Layer 7 of a small transformer language model trained on English Wikipedia (13 layers, counted from 0, width 96).
A neuron adds its activation times its output weights to the MLP's output. To switch it off is to set its activation to zero at one token and run the rest of the model.
A neuron's activation on a vector x is SiLU(gate . x) times (in . x), where the dot is the dot product.

Input weights of the MLP neurons that the questions are about. A number n stands for (n - 500) times 0.00096.
n27 gate: 520 504 419 496 539 86 515 500 233 656 317 367 519 416 520 574 470 477 646 492 409 727 456 500 419 504 639 586 504 372 445 565 607 456 730 504 224 772 360 612 353 473 457 623 205 551 484 434 492 558 309 564 644 619 650 439 535 327 312 369 609 818 412 361 418 477 691 354 694 381 555 298 615 558 496 444 500 620 516 647 567 628 458 488 559 599 794 527 336 504 274 477 559 512 492 344
n124 gate: 471 269 228 513 446 467 312 517 391 654 363 305 414 524 602 362 605 512 525 530 504 679 302 261 782 454 558 362 597 706 600 565 563 369 367 436 466 370 737 609 281 541 588 454 303 529 330 483 567 545 631 470 359 829 306 407 525 500 425 607 388 407 789 294 521 500 542 659 372 198 580 163 618 562 452 508 525 547 589 559 671 521 238 479 666 672 609 401 245 601 479 591 537 396 381 687
n132 gate: 489 443 573 384 648 434 503 545 398 395 280 650 331 373 600 465 517 528 565 617 525 447 475 587 596 518 590 539 582 552 388 242 279 291 339 450 317 454 500 476 743 469 525 607 528 489 573 629 780 604 507 471 851 606 270 490 535 422 440 344 493 436 407 431 384 559 458 546 594 558 694 553 542 358 560 486 392 593 604 596 423 635 666 521 594 377 395 497 579 390 611 304 280 350 559 389
n304 gate: 269 577 500 466 679 479 458 93 760 623 424 449 809 778 426 445 690 504 492 457 406 360 569 408 817 402 609 657 582 416 606 405 608 478 305 569 410 401 314 670 542 496 717 547 299 423 258 708 317 483 470 400 546 629 719 483 610 372 508 416 678 724 500 538 534 525 479 714 530 579 710 556 624 525 366 440 572 387 708 383 555 639 533 378 445 346 717 500 452 905 369 504 687 504 471 565
n365 gate: 650 520 226 359 411 700 307 276 597 524 612 528 528 457 369 516 566 595 532 472 463 500 589 397 488 621 619 532 684 556 504 395 366 459 420 369 682 646 612 584 671 453 685 581 585 548 292 540 327 472 512 398 759 472 463 453 596 524 424 445 480 431 537 591 516 464 440 427 297 161 747 667 378 718 198 708 640 607 110 488 544 754 519 512 416 581 476 639 349 463 472 256 436 332 583 275
n27 in: 392 656 311 967 568 572 410 480 528 516 389 357 645 438 691 205 488 344 316 520 528 400 862 453 418 540 417 452 472 327 364 450 286 214 504 523 580 456 540 407 378 519 668 601 456 420 746 361 353 563 476 313 500 532 468 454 468 484 548 476 591 504 516 406 608 366 409 484 381 399 376 399 251 496 712 593 460 325 309 500 532 642 588 374 468 789 388 606 593 621 508 718 556 500 273 524
n124 in: 430 485 561 477 696 641 203 496 331 653 759 527 470 522 500 519 657 316 413 411 438 657 566 648 586 504 307 634 364 542 324 262 391 624 328 551 681 639 660 490 686 440 515 473 565 619 668 534 404 587 267 492 546 562 488 493 352 492 757 647 321 846 480 398 485 633 378 589 527 440 527 651 407 383 460 492 469 590 492 321 607 519 289 587 611 531 581 553 496 647 161 599 584 576 643 500
n132 in: 486 603 479 412 408 560 383 486 623 511 651 356 701 517 532 391 373 334 652 707 532 243 272 705 483 227 458 409 350 535 451 510 414 528 307 436 564 411 542 586 490 624 359 450 433 405 444 328 542 490 546 737 312 564 269 685 458 585 440 441 535 414 346 820 486 497 391 603 441 472 755 407 514 538 483 421 479 471 525 310 609 396 469 555 398 596 592 597 414 529 570 398 518 335 427 364
n304 in: 750 810 454 603 444 474 425 470 637 436 305 368 513 446 749 385 625 454 303 617 431 380 582 382 538 483 593 590 370 454 419 459 249 474 585 283 410 664 423 418 420 517 397 366 599 688 402 436 376 745 535 383 572 25 504 475 547 547 496 635 560 600 182 357 705 551 491 285 644 634 207 405 319 534 651 535 364 613 326 383 632 682 385 458 474 650 269 238 213 686 530 364 543 436 429 583
n365 in: 662 795 516 713 476 668 429 600 432 596 452 608 350 653 557 464 679 539 437 557 767 664 524 619 555 197 631 404 366 480 388 504 577 739 608 669 698 654 368 500 456 390 609 557 335 572 496 652 568 444 650 610 369 654 386 441 405 661 596 567 760 394 586 552 632 731 480 379 556 244 439 342 824 571 397 500 592 500 254 582 600 488 473 425 412 512 697 647 516 516 667 592 196 604 488 627

Output weights of the MLP neurons that the questions are about. A number n stands for (n - 500) times 0.00084.
n27: 372 574 619 549 370 337 538 566 667 496 537 318 583 550 269 586 461 68 374 504 403 721 509 556 597 570 663 660 561 543 605 263 608 513 482 411 529 641 328 646 555 484 103 655 383 236 537 339 375 622 412 427 683 627 483 560 326 472 403 435 587 509 555 643 329 682 356 678 545 572 465 496 669 583 216 620 500 470 440 899 680 294 375 638 673 610 746 834 478 374 439 605 572 404 701 232
n124: 616 593 568 376 350 365 620 539 557 411 325 444 617 254 479 601 698 640 399 330 586 356 272 475 500 640 642 534 559 652 564 159 609 298 504 577 592 583 412 500 640 552 707 659 443 670 286 528 369 820 560 539 401 586 746 613 421 464 453 805 655 334 661 380 718 544 586 270 691 481 542 571 167 621 770 464 480 337 424 641 463 345 793 615 296 409 557 559 613 347 275 660 487 504 448 602
n132: 563 440 286 382 665 452 555 616 428 533 440 572 601 352 470 421 523 540 160 496 550 535 663 308 412 530 485 582 532 609 398 572 559 458 909 435 557 537 397 527 633 528 616 693 516 515 453 504 399 684 549 363 747 360 657 325 535 419 623 458 524 716 463 268 630 478 508 357 496 421 342 575 440 525 396 440 323 549 803 500 333 844 575 546 640 437 532 448 635 390 334 548 554 616 710 656
n304: 509 673 865 150 435 731 234 462 730 468 522 428 625 518 486 515 481 359 476 449 629 631 565 683 340 28 481 444 280 340 656 363 437 490 519 337 254 324 518 218 325 298 495 640 422 348 428 263 480 573 543 578 564 331 564 398 390 656 456 311 707 490 436 521 286 366 384 404 582 484 430 272 362 442 482 147 631 225 252 628 477 156 365 500 561 569 470 600 295 588 570 470 824 653 432 254
n365: 200 416 542 496 541 453 352 169 538 602 508 551 432 477 518 477 283 457 615 426 568 132 413 531 513 607 266 350 646 624 362 585 555 486 446 242 504 561 215 469 400 549 560 444 717 653 542 572 581 505 791 504 374 677 319 404 388 629 409 424 682 392 825 592 307 534 533 271 733 686 429 227 612 534 617 237 342 526 589 522 581 333 627 234 302 721 746 382 315 763 666 416 317 477 422 442

Each question names a token from some text and the token that comes next. It shows the vector x that enters the MLP there. A number n stands for (n - 500) times 0.0096.

Then comes g, the gradient of the next token's log-probability with respect to the MLP's output, scaled to length 1. A neuron's effect is roughly proportional to its activation times (output weights . g). A number n stands for (n - 500) times 0.00086.

"vi", then "v"
x: 550 535 580 629 740 537 422 604 377 574 727 411 245 531 742 449 637 560 594 589 567 401 646 671 494 512 450 324 599 390 373 506 478 714 647 538 616 440 620 326 671 613 715 238 412 501 594 504 615 637 335 610 530 482 441 315 668 444 674 486 454 565 557 563 513 439 487 612 588 527 604 579 530 461 367 349 481 470 581 361 434 460 498 528 339 555 395 634 510 289 407 545 751 591 363 645
g: 349 388 458 396 494 376 447 623 617 248 589 400 349 444 483 487 394 587 709 321 372 555 452 557 464 502 480 474 488 374 450 348 470 582 393 541 672 590 588 356 660 471 772 393 739 393 776 324 480 701 549 461 596 444 621 472 430 646 465 751 663 484 334 489 445 399 542 457 413 481 284 671 423 540 487 580 626 367 261 407 477 618 495 539 514 382 518 567 387 716 543 605 606 596 574 717
Which neuron, switched off, raises the next token's probability most? n124

"y", then " on"
x: 611 631 630 619 579 522 579 524 643 534 570 540 472 599 626 605 596 669 473 312 477 652 596 566 485 405 575 465 632 440 429 307 349 688 504 629 476 548 538 238 610 413 524 492 408 290 603 374 452 462 484 566 516 399 484 543 296 339 606 505 441 475 297 684 559 487 428 422 608 581 500 713 582 458 505 645 340 613 709 322 453 336 457 496 611 424 339 341 725 478 606 431 518 557 601 320
g: 642 345 531 745 550 653 677 296 195 406 532 549 474 612 627 447 413 507 498 604 390 479 381 467 459 351 597 318 451 504 614 481 481 482 313 492 584 459 464 424 456 593 514 277 423 455 485 472 686 428 718 478 574 548 609 507 556 755 147 505 443 441 511 537 495 534 358 638 469 598 154 334 422 414 567 586 624 561 627 645 567 491 272 516 357 381 453 378 499 491 669 360 597 486 578 495
Which neuron, switched off, lowers the next token's probability most? n132

" but", then " her"
x: 470 521 513 625 540 436 394 435 406 464 486 498 533 227 653 415 439 473 474 472 542 425 453 612 420 579 554 582 606 523 556 328 558 526 370 512 506 603 298 133 470 616 431 630 423 446 574 429 492 452 492 574 532 617 551 521 402 420 610 500 487 708 349 509 392 419 594 390 515 512 551 333 477 456 657 458 404 337 575 539 472 491 435 391 521 460 596 694 505 675 570 496 557 554 642 483
g: 512 588 710 467 470 641 565 526 478 527 522 260 373 546 476 532 577 460 513 638 656 355 491 478 736 486 865 660 625 701 454 462 715 594 639 338 601 326 649 530 380 380 435 651 610 537 341 653 558 381 567 496 382 498 573 369 412 517 703 476 414 420 582 459 454 291 600 699 576 433 370 435 357 678 456 477 314 480 357 609 698 609 578 399 606 574 649 525 538 416 598 595 422 503 712 485
Which neuron, switched off, lowers the next token's probability most? n27

",", then " which"
x: 462 504 554 469 435 449 606 337 612 474 534 533 598 320 557 510 449 550 427 491 443 452 441 494 456 484 471 447 419 475 275 385 453 553 566 523 483 494 628 121 517 700 431 473 613 645 574 516 582 447 472 564 661 486 412 523 481 474 516 453 451 480 399 440 535 408 413 509 574 683 373 484 515 387 727 425 498 514 532 428 436 407 527 464 585 417 414 553 545 431 578 333 387 569 584 581
g: 473 503 453 469 436 611 347 475 407 532 642 711 473 586 463 454 628 715 497 502 683 351 387 446 706 366 548 456 576 473 239 478 567 246 492 533 748 534 356 492 509 604 454 601 356 522 577 414 470 376 534 637 762 701 362 391 615 376 366 589 603 484 670 431 407 384 427 494 616 491 413 583 427 589 469 442 240 592 632 588 588 396 230 499 412 627 383 682 375 716 573 382 404 453 526 319
Which neuron, switched off, lowers the next token's probability most? n365

" government", then "s"
x: 515 527 640 571 412 613 687 523 385 470 438 580 531 312 445 409 661 437 506 342 569 585 519 548 470 502 443 646 518 358 456 394 483 464 323 567 456 491 532 141 531 540 613 492 234 539 541 517 551 518 534 443 738 608 466 433 460 559 543 407 523 428 572 710 413 489 491 323 489 606 507 415 436 397 553 647 473 441 507 494 504 525 464 451 500 538 409 414 477 434 654 674 444 488 386 560
g: 497 370 493 534 512 538 428 609 518 682 546 615 365 582 467 469 576 248 548 513 643 405 540 654 527 385 448 313 752 439 549 406 551 405 648 665 592 290 677 596 538 270 458 532 359 505 461 579 744 407 462 374 505 422 416 782 352 557 443 504 684 439 654 414 517 515 542 784 562 628 333 512 616 462 424 448 549 571 707 463 583 411 300 640 723 684 779 599 459 523 527 461 562 550 517 423
Which neuron, switched off, raises the next token's probability most? n27

" various", then " film"
x: 580 605 538 545 411 640 586 500 427 572 320 477 463 191 564 541 591 732 414 578 485 533 397 401 337 478 450 545 574 423 523 551 463 511 665 544 371 671 486 160 511 613 477 454 469 560 341 504 734 396 490 645 566 419 415 515 547 541 420 479 516 474 536 512 488 530 599 634 570 561 472 363 360 560 598 532 588 432 577 446 568 572 575 478 321 269 457 457 543 454 464 491 586 536 421 638
g: 813 387 604 771 466 716 522 436 635 420 454 399 554 454 364 533 440 455 485 403 597 614 582 433 603 477 737 438 395 553 499 382 467 289 546 294 640 417 661 436 443 513 749 711 504 420 428 501 510 414 438 582 340 485 360 305 444 293 477 465 419 441 483 309 347 420 641 627 487 527 389 389 376 304 496 461 530 563 300 569 489 420 728 594 707 577 399 628 610 321 627 499 466 331 512 538
Which neuron, switched off, lowers the next token's probability most? n124

",", then " the"
x: 521 507 568 505 490 370 615 368 606 487 512 552 614 275 520 473 510 430 446 519 447 406 455 556 441 461 459 456 473 383 386 422 421 555 533 560 543 573 561 126 555 673 437 499 586 637 532 537 573 439 503 619 763 504 359 491 442 433 547 442 432 550 359 426 425 474 461 418 572 646 454 453 487 403 704 423 459 428 588 425 391 476 494 482 509 362 370 610 455 464 525 366 356 596 592 495
g: 481 429 489 465 622 451 537 338 268 740 507 688 513 624 518 622 533 432 324 499 562 625 665 501 452 409 562 346 361 349 596 326 422 478 560 444 614 529 381 545 440 446 721 778 482 540 605 724 410 442 565 403 481 626 577 440 466 445 603 304 585 531 305 563 489 412 482 413 714 302 661 645 643 548 422 378 487 506 305 653 659 541 389 511 604 563 620 685 304 435 532 422 649 406 780 395
Which neuron, switched off, raises the next token's probability most? n304

"um", then "b"
x: 589 411 823 455 540 630 567 506 443 470 533 547 409 482 714 564 578 365 590 646 508 503 511 453 601 752 497 422 685 468 526 557 442 463 521 498 416 750 520 337 556 407 554 187 358 596 583 593 485 521 457 316 604 499 374 589 588 656 529 462 426 545 238 325 650 452 600 543 497 418 292 657 335 578 443 260 550 518 667 438 710 689 368 647 547 454 370 324 650 680 606 454 509 421 432 429
g: 414 350 549 376 617 580 665 550 476 645 607 447 547 444 212 465 623 513 564 728 608 481 269 445 406 639 495 409 571 761 706 640 554 424 395 426 350 585 355 593 537 592 570 554 669 427 522 750 495 570 600 356 508 525 604 377 374 423 363 517 381 598 212 648 406 613 305 570 422 652 377 616 324 314 520 413 477 537 620 622 241 381 477 416 565 430 469 603 493 533 577 689 519 516 578 510
Which neuron, switched off, raises the next token's probability most? n132

" Ho", then "l"
x: 562 567 436 459 523 564 457 427 555 432 725 523 297 528 501 424 471 499 415 588 613 587 510 590 692 636 485 479 646 542 434 424 507 316 440 507 540 444 521 95 478 593 538 446 650 503 388 498 584 474 675 531 492 467 387 580 538 577 488 580 429 578 576 467 425 459 376 451 522 408 484 404 475 381 512 428 399 565 558 574 493 606 436 515 436 585 488 464 578 584 513 509 550 626 324 638
g: 665 501 444 444 540 446 266 435 382 425 497 443 494 499 667 526 371 598 412 557 503 504 632 672 432 715 517 371 401 204 237 438 534 638 251 298 570 408 505 478 515 495 655 381 599 591 558 566 515 459 583 379 357 501 355 380 664 439 645 593 359 491 540 768 427 444 496 798 596 304 354 628 387 544 611 564 452 396 482 287 569 333 514 480 552 444 571 522 395 445 520 646 280 321 537 386
Which neuron, switched off, raises the next token's probability most? n124